Layer 8 of a small transformer language model trained on English Wikipedia (11 layers, counted from 0, width 96).
Take only the direct path to the model's output, skipping the later layers: a vector added to the residual stream pushes a token's score in proportion to its dot product with that token's output vector.

Output vectors of the tokens that the questions are about. A number n stands for (n - 128) times 0.012.
"ience": 96, 159, 154, 33, 113, 90, 148, 51, 181, 121, 189, 77, 99, 108, 100, 124, 132, 168, 157, 59, 155, 136, 183, 178, 151, 83, 99, 97, 103, 160, 120, 120, 68, 76, 89, 120, 156, 97, 159, 125, 139, 110, 120, 199, 79, 122, 143, 156, 144, 159, 136, 172, 97, 73, 178, 56, 137, 39, 143, 177, 229, 130, 69, 169, 86, 74, 190, 111, 137, 186, 175, 121, 141, 114, 111, 147, 66, 113, 77, 93, 183, 130, 98, 162, 165, 144, 190, 196, 121, 112, 208, 155, 134, 108, 157, 72
"m": 111, 175, 138, 69, 139, 75, 122, 86, 187, 97, 108, 147, 88, 172, 90, 158, 100, 144, 100, 127, 108, 138, 117, 159, 119, 158, 93, 104, 120, 158, 132, 109, 89, 107, 128, 116, 162, 110, 120, 123, 101, 132, 146, 98, 122, 140, 118, 122, 163, 111, 146, 125, 130, 155, 147, 121, 91, 137, 164, 105, 76, 149, 113, 177, 56, 128, 150, 165, 107, 185, 186, 136, 163, 133, 177, 93, 171, 82, 169, 29, 123, 124, 139, 132, 125, 162, 136, 112, 161, 110, 126, 137, 153, 129, 166, 135
"land": 127, 92, 148, 85, 120, 111, 177, 115, 148, 103, 179, 110, 110, 109, 48, 64, 128, 163, 123, 69, 163, 168, 147, 130, 98, 182, 61, 86, 115, 155, 113, 168, 84, 142, 193, 151, 154, 195, 91, 128, 81, 62, 134, 112, 139, 125, 136, 85, 131, 169, 144, 129, 142, 168, 174, 174, 87, 53, 149, 137, 201, 78, 131, 195, 114, 139, 129, 142, 199, 210, 94, 73, 88, 163, 125, 137, 95, 81, 92, 96, 136, 160, 121, 133, 137, 149, 110, 166, 128, 134, 83, 143, 177, 145, 88, 116
" wife": 73, 137, 160, 106, 106, 97, 156, 36, 185, 159, 183, 126, 45, 113, 106, 107, 138, 146, 158, 110, 160, 154, 143, 197, 162, 85, 81, 66, 83, 155, 170, 230, 108, 40, 213, 96, 112, 180, 158, 63, 73, 130, 142, 157, 75, 153, 51, 133, 137, 125, 67, 82, 170, 118, 94, 95, 173, 126, 159, 131, 203, 73, 88, 171, 132, 69, 212, 180, 157, 161, 140, 86, 146, 147, 185, 190, 137, 162, 109, 119, 142, 54, 88, 165, 148, 107, 84, 183, 150, 110, 117, 209, 153, 85, 84, 51
"cy": 87, 100, 156, 70, 136, 101, 60, 54, 202, 74, 139, 153, 105, 80, 133, 114, 133, 161, 147, 24, 116, 183, 128, 159, 195, 126, 132, 68, 95, 141, 141, 86, 105, 114, 51, 121, 102, 189, 105, 65, 117, 148, 155, 148, 72, 203, 92, 106, 133, 155, 125, 51, 196, 136, 243, 13, 133, 119, 225, 141, 189, 118, 95, 236, 73, 137, 188, 94, 201, 225, 102, 79, 118, 125, 207, 199, 133, 144, 119, 74, 145, 166, 130, 181, 143, 89, 102, 179, 68, 155, 175, 144, 114, 94, 86, 100
" review": 42, 147, 80, 26, 144, 104, 163, 96, 178, 145, 145, 142, 96, 176, 126, 26, 99, 160, 185, 70, 174, 105, 128, 135, 156, 168, 107, 119, 60, 168, 125, 101, 98, 104, 101, 101, 131, 220, 149, 102, 109, 124, 177, 163, 160, 180, 84, 121, 116, 103, 159, 59, 136, 146, 185, 48, 93, 89, 164, 163, 141, 89, 122, 131, 120, 136, 171, 104, 146, 161, 169, 81, 102, 119, 189, 103, 86, 165, 108, 80, 167, 134, 129, 197, 142, 141, 153, 221, 154, 63, 165, 142, 150, 129, 104, 90
" of": 94, 180, 132, 132, 137, 140, 140, 155, 83, 124, 110, 144, 142, 150, 108, 111, 166, 218, 123, 122, 110, 142, 67, 168, 95, 93, 99, 85, 76, 127, 164, 114, 107, 143, 122, 94, 83, 162, 150, 117, 97, 66, 181, 83, 172, 119, 150, 129, 154, 166, 139, 141, 118, 112, 134, 146, 131, 63, 126, 134, 86, 148, 154, 151, 175, 132, 182, 142, 178, 131, 122, 139, 124, 114, 163, 95, 118, 90, 83, 115, 142, 121, 138, 124, 113, 119, 155, 102, 137, 165, 91, 143, 170, 128, 90, 119
" there": 104, 141, 124, 111, 108, 152, 163, 93, 112, 165, 107, 100, 146, 108, 132, 101, 172, 157, 118, 73, 155, 101, 116, 138, 126, 168, 103, 78, 58, 169, 127, 132, 125, 97, 120, 134, 132, 108, 153, 126, 79, 71, 210, 113, 119, 134, 116, 134, 127, 123, 158, 96, 106, 138, 157, 111, 151, 120, 137, 180, 125, 111, 108, 180, 166, 81, 202, 184, 152, 119, 156, 85, 143, 119, 155, 140, 95, 104, 109, 161, 191, 137, 130, 162, 144, 109, 158, 123, 101, 92, 120, 147, 118, 80, 148, 104
"ordin": 99, 132, 82, 66, 85, 133, 200, 99, 107, 124, 126, 107, 110, 157, 113, 161, 112, 80, 227, 82, 165, 119, 113, 166, 145, 69, 155, 99, 68, 185, 168, 102, 146, 72, 136, 127, 158, 139, 103, 98, 147, 126, 202, 121, 82, 116, 139, 145, 101, 121, 123, 100, 116, 150, 175, 82, 130, 148, 168, 165, 166, 118, 105, 162, 100, 84, 239, 167, 140, 218, 93, 139, 84, 119, 193, 183, 87, 100, 103, 99, 165, 72, 68, 134, 164, 104, 105, 166, 116, 88, 188, 147, 186, 85, 128, 78
" chart": 117, 74, 110, 12, 120, 145, 178, 127, 225, 103, 113, 145, 101, 120, 78, 31, 101, 153, 169, 125, 202, 133, 106, 119, 136, 149, 88, 72, 70, 165, 114, 221, 101, 96, 121, 99, 139, 183, 174, 134, 111, 136, 210, 139, 79, 155, 107, 153, 194, 164, 131, 110, 153, 113, 194, 129, 103, 99, 122, 71, 146, 46, 110, 144, 117, 63, 219, 115, 104, 160, 152, 72, 108, 155, 234, 156, 79, 183, 64, 107, 178, 129, 108, 198, 147, 113, 171, 195, 101, 9, 110, 101, 147, 143, 139, 121

Each question shows what one neuron of this layer's MLP adds at an activation of 1. A number n stands for (n - 128) times 0.0047.

n330: 110, 99, 151, 145, 121, 140, 153, 144, 146, 144, 101, 103, 137, 134, 113, 110, 129, 153, 90, 142, 132, 118, 117, 153, 109, 166, 109, 124, 88, 164, 122, 139, 142, 171, 165, 107, 108, 133, 124, 101, 98, 133, 144, 132, 134, 107, 130, 103, 155, 130, 139, 123, 95, 143, 117, 156, 149, 131, 160, 145, 108, 130, 122, 139, 151, 105, 135, 137, 81, 104, 103, 134, 128, 122, 136, 126, 120, 121, 109, 169, 136, 151, 150, 154, 141, 137, 124, 127, 120, 138, 128, 121, 105, 110, 102, 129
Which of these tokens does it push up most? " there"

n188: 158, 109, 126, 122, 140, 127, 157, 134, 107, 88, 115, 108, 138, 135, 116, 144, 114, 111, 78, 108, 119, 137, 123, 135, 98, 113, 112, 91, 117, 115, 124, 112, 101, 139, 106, 94, 139, 132, 99, 156, 139, 138, 170, 129, 128, 141, 142, 114, 135, 131, 103, 138, 147, 143, 105, 92, 127, 132, 145, 121, 162, 140, 153, 155, 131, 144, 128, 126, 140, 155, 147, 136, 119, 127, 129, 133, 137, 114, 126, 131, 135, 156, 104, 131, 120, 109, 118, 143, 153, 148, 125, 138, 155, 110, 144, 177
Which of these tokens does it push down most? " wife"

n371: 118, 141, 152, 131, 120, 158, 116, 139, 123, 117, 109, 110, 164, 86, 162, 116, 132, 87, 108, 104, 117, 92, 119, 132, 103, 131, 129, 146, 114, 116, 153, 131, 112, 115, 151, 130, 121, 124, 123, 125, 146, 125, 127, 118, 132, 133, 174, 134, 162, 139, 139, 126, 114, 123, 100, 115, 119, 114, 119, 127, 110, 147, 130, 134, 131, 122, 138, 148, 116, 142, 147, 99, 130, 132, 128, 104, 133, 88, 152, 121, 113, 149, 131, 104, 181, 135, 148, 113, 173, 153, 109, 114, 132, 139, 121, 184
Which three tokens does it push up most, strongest first? " of", "m", " there"

n350: 155, 103, 98, 117, 173, 100, 121, 109, 133, 118, 128, 119, 135, 134, 93, 104, 141, 112, 106, 126, 118, 100, 124, 123, 142, 113, 101, 140, 123, 163, 119, 138, 129, 117, 98, 175, 127, 105, 121, 104, 137, 115, 101, 147, 119, 115, 168, 112, 102, 135, 113, 147, 124, 136, 127, 105, 134, 126, 127, 138, 129, 153, 145, 136, 130, 105, 162, 147, 143, 118, 126, 145, 140, 153, 129, 140, 125, 137, 165, 149, 107, 85, 120, 164, 108, 122, 130, 140, 156, 121, 158, 126, 149, 122, 126, 119
Which three tokens does it push up most, strongest first? "ience", "ordin", " wife"

n203: 96, 117, 157, 86, 177, 125, 125, 156, 137, 172, 121, 135, 124, 135, 108, 89, 149, 143, 100, 143, 114, 159, 119, 101, 124, 125, 131, 79, 102, 127, 140, 112, 134, 111, 132, 138, 172, 116, 130, 96, 138, 154, 134, 143, 96, 83, 106, 104, 159, 136, 126, 150, 89, 122, 153, 137, 163, 105, 127, 130, 109, 142, 136, 152, 143, 85, 155, 101, 111, 134, 150, 155, 119, 146, 145, 122, 132, 143, 98, 129, 163, 131, 126, 106, 129, 120, 113, 158, 114, 148, 145, 115, 133, 129, 114, 129
Which two tokens does it push up most, strongest first? " chart", "ience"

n27: 107, 116, 116, 132, 120, 157, 120, 148, 127, 145, 159, 124, 107, 117, 124, 142, 118, 154, 121, 124, 134, 140, 110, 127, 120, 149, 132, 108, 129, 103, 119, 132, 155, 179, 149, 90, 124, 114, 140, 100, 166, 146, 116, 152, 112, 126, 127, 134, 146, 158, 141, 97, 119, 159, 91, 143, 137, 126, 139, 120, 111, 127, 109, 116, 139, 131, 136, 143, 108, 129, 136, 120, 139, 134, 109, 142, 142, 118, 95, 123, 106, 120, 133, 153, 143, 100, 143, 121, 135, 159, 119, 112, 127, 116, 105, 107
Which of these tokens does it push up most? " wife"

n149: 114, 81, 109, 101, 94, 160, 162, 123, 115, 137, 162, 153, 115, 141, 139, 112, 123, 129, 116, 117, 121, 119, 146, 145, 123, 126, 112, 165, 103, 127, 120, 150, 107, 139, 110, 159, 145, 163, 158, 121, 136, 140, 80, 116, 94, 90, 141, 141, 98, 172, 95, 132, 124, 129, 94, 105, 143, 126, 127, 89, 117, 107, 173, 95, 136, 133, 136, 131, 123, 158, 113, 146, 98, 131, 131, 141, 124, 143, 113, 125, 140, 146, 150, 117, 178, 119, 111, 125, 113, 126, 157, 86, 145, 135, 139, 154
Which of these tokens does it push up most? " chart"

n136: 154, 122, 129, 131, 116, 105, 126, 117, 101, 124, 126, 135, 136, 100, 138, 103, 99, 160, 127, 125, 69, 133, 138, 101, 115, 145, 120, 129, 116, 138, 141, 143, 129, 153, 128, 105, 148, 119, 137, 121, 126, 130, 147, 83, 115, 158, 117, 143, 130, 111, 113, 121, 128, 114, 142, 140, 139, 125, 88, 142, 129, 149, 125, 113, 119, 144, 119, 123, 144, 169, 138, 127, 129, 115, 122, 112, 141, 131, 149, 136, 124, 134, 115, 117, 169, 142, 106, 132, 114, 120, 156, 138, 124, 142, 138, 189
Which of these tokens does it push down most? " wife"

n18: 135, 129, 127, 132, 134, 171, 119, 111, 122, 133, 144, 126, 150, 123, 112, 99, 131, 137, 120, 119, 129, 122, 167, 147, 116, 106, 113, 131, 131, 146, 138, 116, 115, 132, 102, 141, 140, 163, 147, 132, 147, 123, 124, 119, 113, 151, 123, 137, 117, 150, 123, 94, 127, 117, 89, 104, 133, 113, 131, 100, 108, 94, 131, 125, 154, 134, 142, 122, 112, 122, 114, 125, 125, 155, 129, 89, 185, 113, 123, 139, 131, 123, 171, 98, 169, 145, 132, 109, 132, 134, 123, 128, 126, 132, 128, 120
Which of these tokens does it push down most? "ordin"

n44: 133, 129, 129, 86, 161, 100, 107, 122, 120, 127, 121, 118, 112, 121, 140, 119, 129, 132, 113, 150, 159, 119, 147, 131, 87, 139, 73, 117, 164, 140, 141, 145, 115, 119, 106, 123, 117, 120, 133, 88, 118, 119, 153, 156, 141, 122, 140, 108, 119, 103, 117, 141, 123, 98, 160, 164, 149, 137, 121, 127, 149, 116, 131, 143, 127, 103, 139, 149, 126, 141, 121, 119, 128, 137, 140, 163, 103, 134, 141, 139, 134, 125, 145, 98, 89, 116, 112, 165, 117, 152, 130, 144, 111, 121, 152, 144
Which of these tokens does it push down most? " of"

n82: 121, 143, 193, 114, 129, 140, 146, 135, 154, 161, 87, 117, 115, 140, 179, 145, 144, 135, 121, 135, 127, 139, 127, 114, 140, 110, 96, 169, 114, 155, 154, 146, 120, 153, 100, 159, 110, 80, 139, 135, 139, 105, 135, 109, 138, 135, 110, 114, 104, 91, 137, 142, 124, 120, 118, 125, 143, 128, 108, 122, 125, 128, 125, 138, 123, 109, 117, 140, 160, 133, 116, 104, 118, 91, 116, 138, 109, 133, 115, 123, 124, 111, 127, 149, 96, 135, 128, 81, 132, 130, 160, 165, 154, 119, 111, 135
Which of these tokens does it push up most? " there"

n155: 107, 145, 158, 121, 142, 106, 140, 141, 125, 132, 131, 149, 123, 118, 89, 85, 155, 116, 153, 118, 151, 156, 106, 124, 81, 126, 127, 154, 148, 124, 144, 129, 137, 91, 126, 102, 133, 146, 68, 114, 117, 141, 128, 143, 138, 130, 121, 100, 126, 120, 135, 119, 135, 155, 107, 143, 118, 139, 117, 98, 117, 114, 125, 140, 152, 138, 144, 117, 120, 66, 121, 103, 171, 144, 158, 135, 144, 124, 153, 111, 109, 125, 105, 123, 91, 164, 127, 145, 144, 136, 146, 155, 127, 115, 154, 108
Which of these tokens does it push up most? " wife"

n174: 129, 138, 120, 155, 149, 110, 126, 126, 124, 100, 141, 109, 172, 127, 135, 122, 126, 132, 121, 130, 116, 141, 149, 119, 108, 154, 160, 121, 103, 161, 99, 124, 149, 135, 129, 108, 133, 150, 143, 123, 123, 114, 146, 134, 158, 121, 129, 146, 127, 156, 135, 131, 98, 120, 137, 143, 109, 119, 148, 102, 120, 108, 140, 168, 116, 141, 117, 134, 150, 131, 132, 112, 139, 123, 122, 154, 119, 105, 130, 148, 129, 100, 107, 139, 101, 104, 128, 164, 123, 95, 113, 120, 130, 123, 127, 111
Which of these tokens does it push up most? "land"

n182: 105, 110, 142, 126, 151, 90, 158, 101, 118, 102, 147, 106, 140, 152, 106, 136, 126, 141, 127, 151, 115, 111, 145, 126, 136, 99, 115, 125, 132, 126, 130, 98, 153, 105, 135, 140, 120, 119, 126, 128, 148, 97, 116, 103, 114, 105, 146, 143, 144, 122, 154, 100, 142, 132, 107, 104, 110, 99, 125, 117, 122, 122, 101, 108, 121, 175, 133, 149, 141, 181, 167, 134, 125, 146, 140, 131, 134, 147, 140, 107, 134, 130, 140, 132, 119, 144, 101, 125, 138, 131, 171, 108, 145, 153, 151, 107
Which of these tokens does it push up most? "m"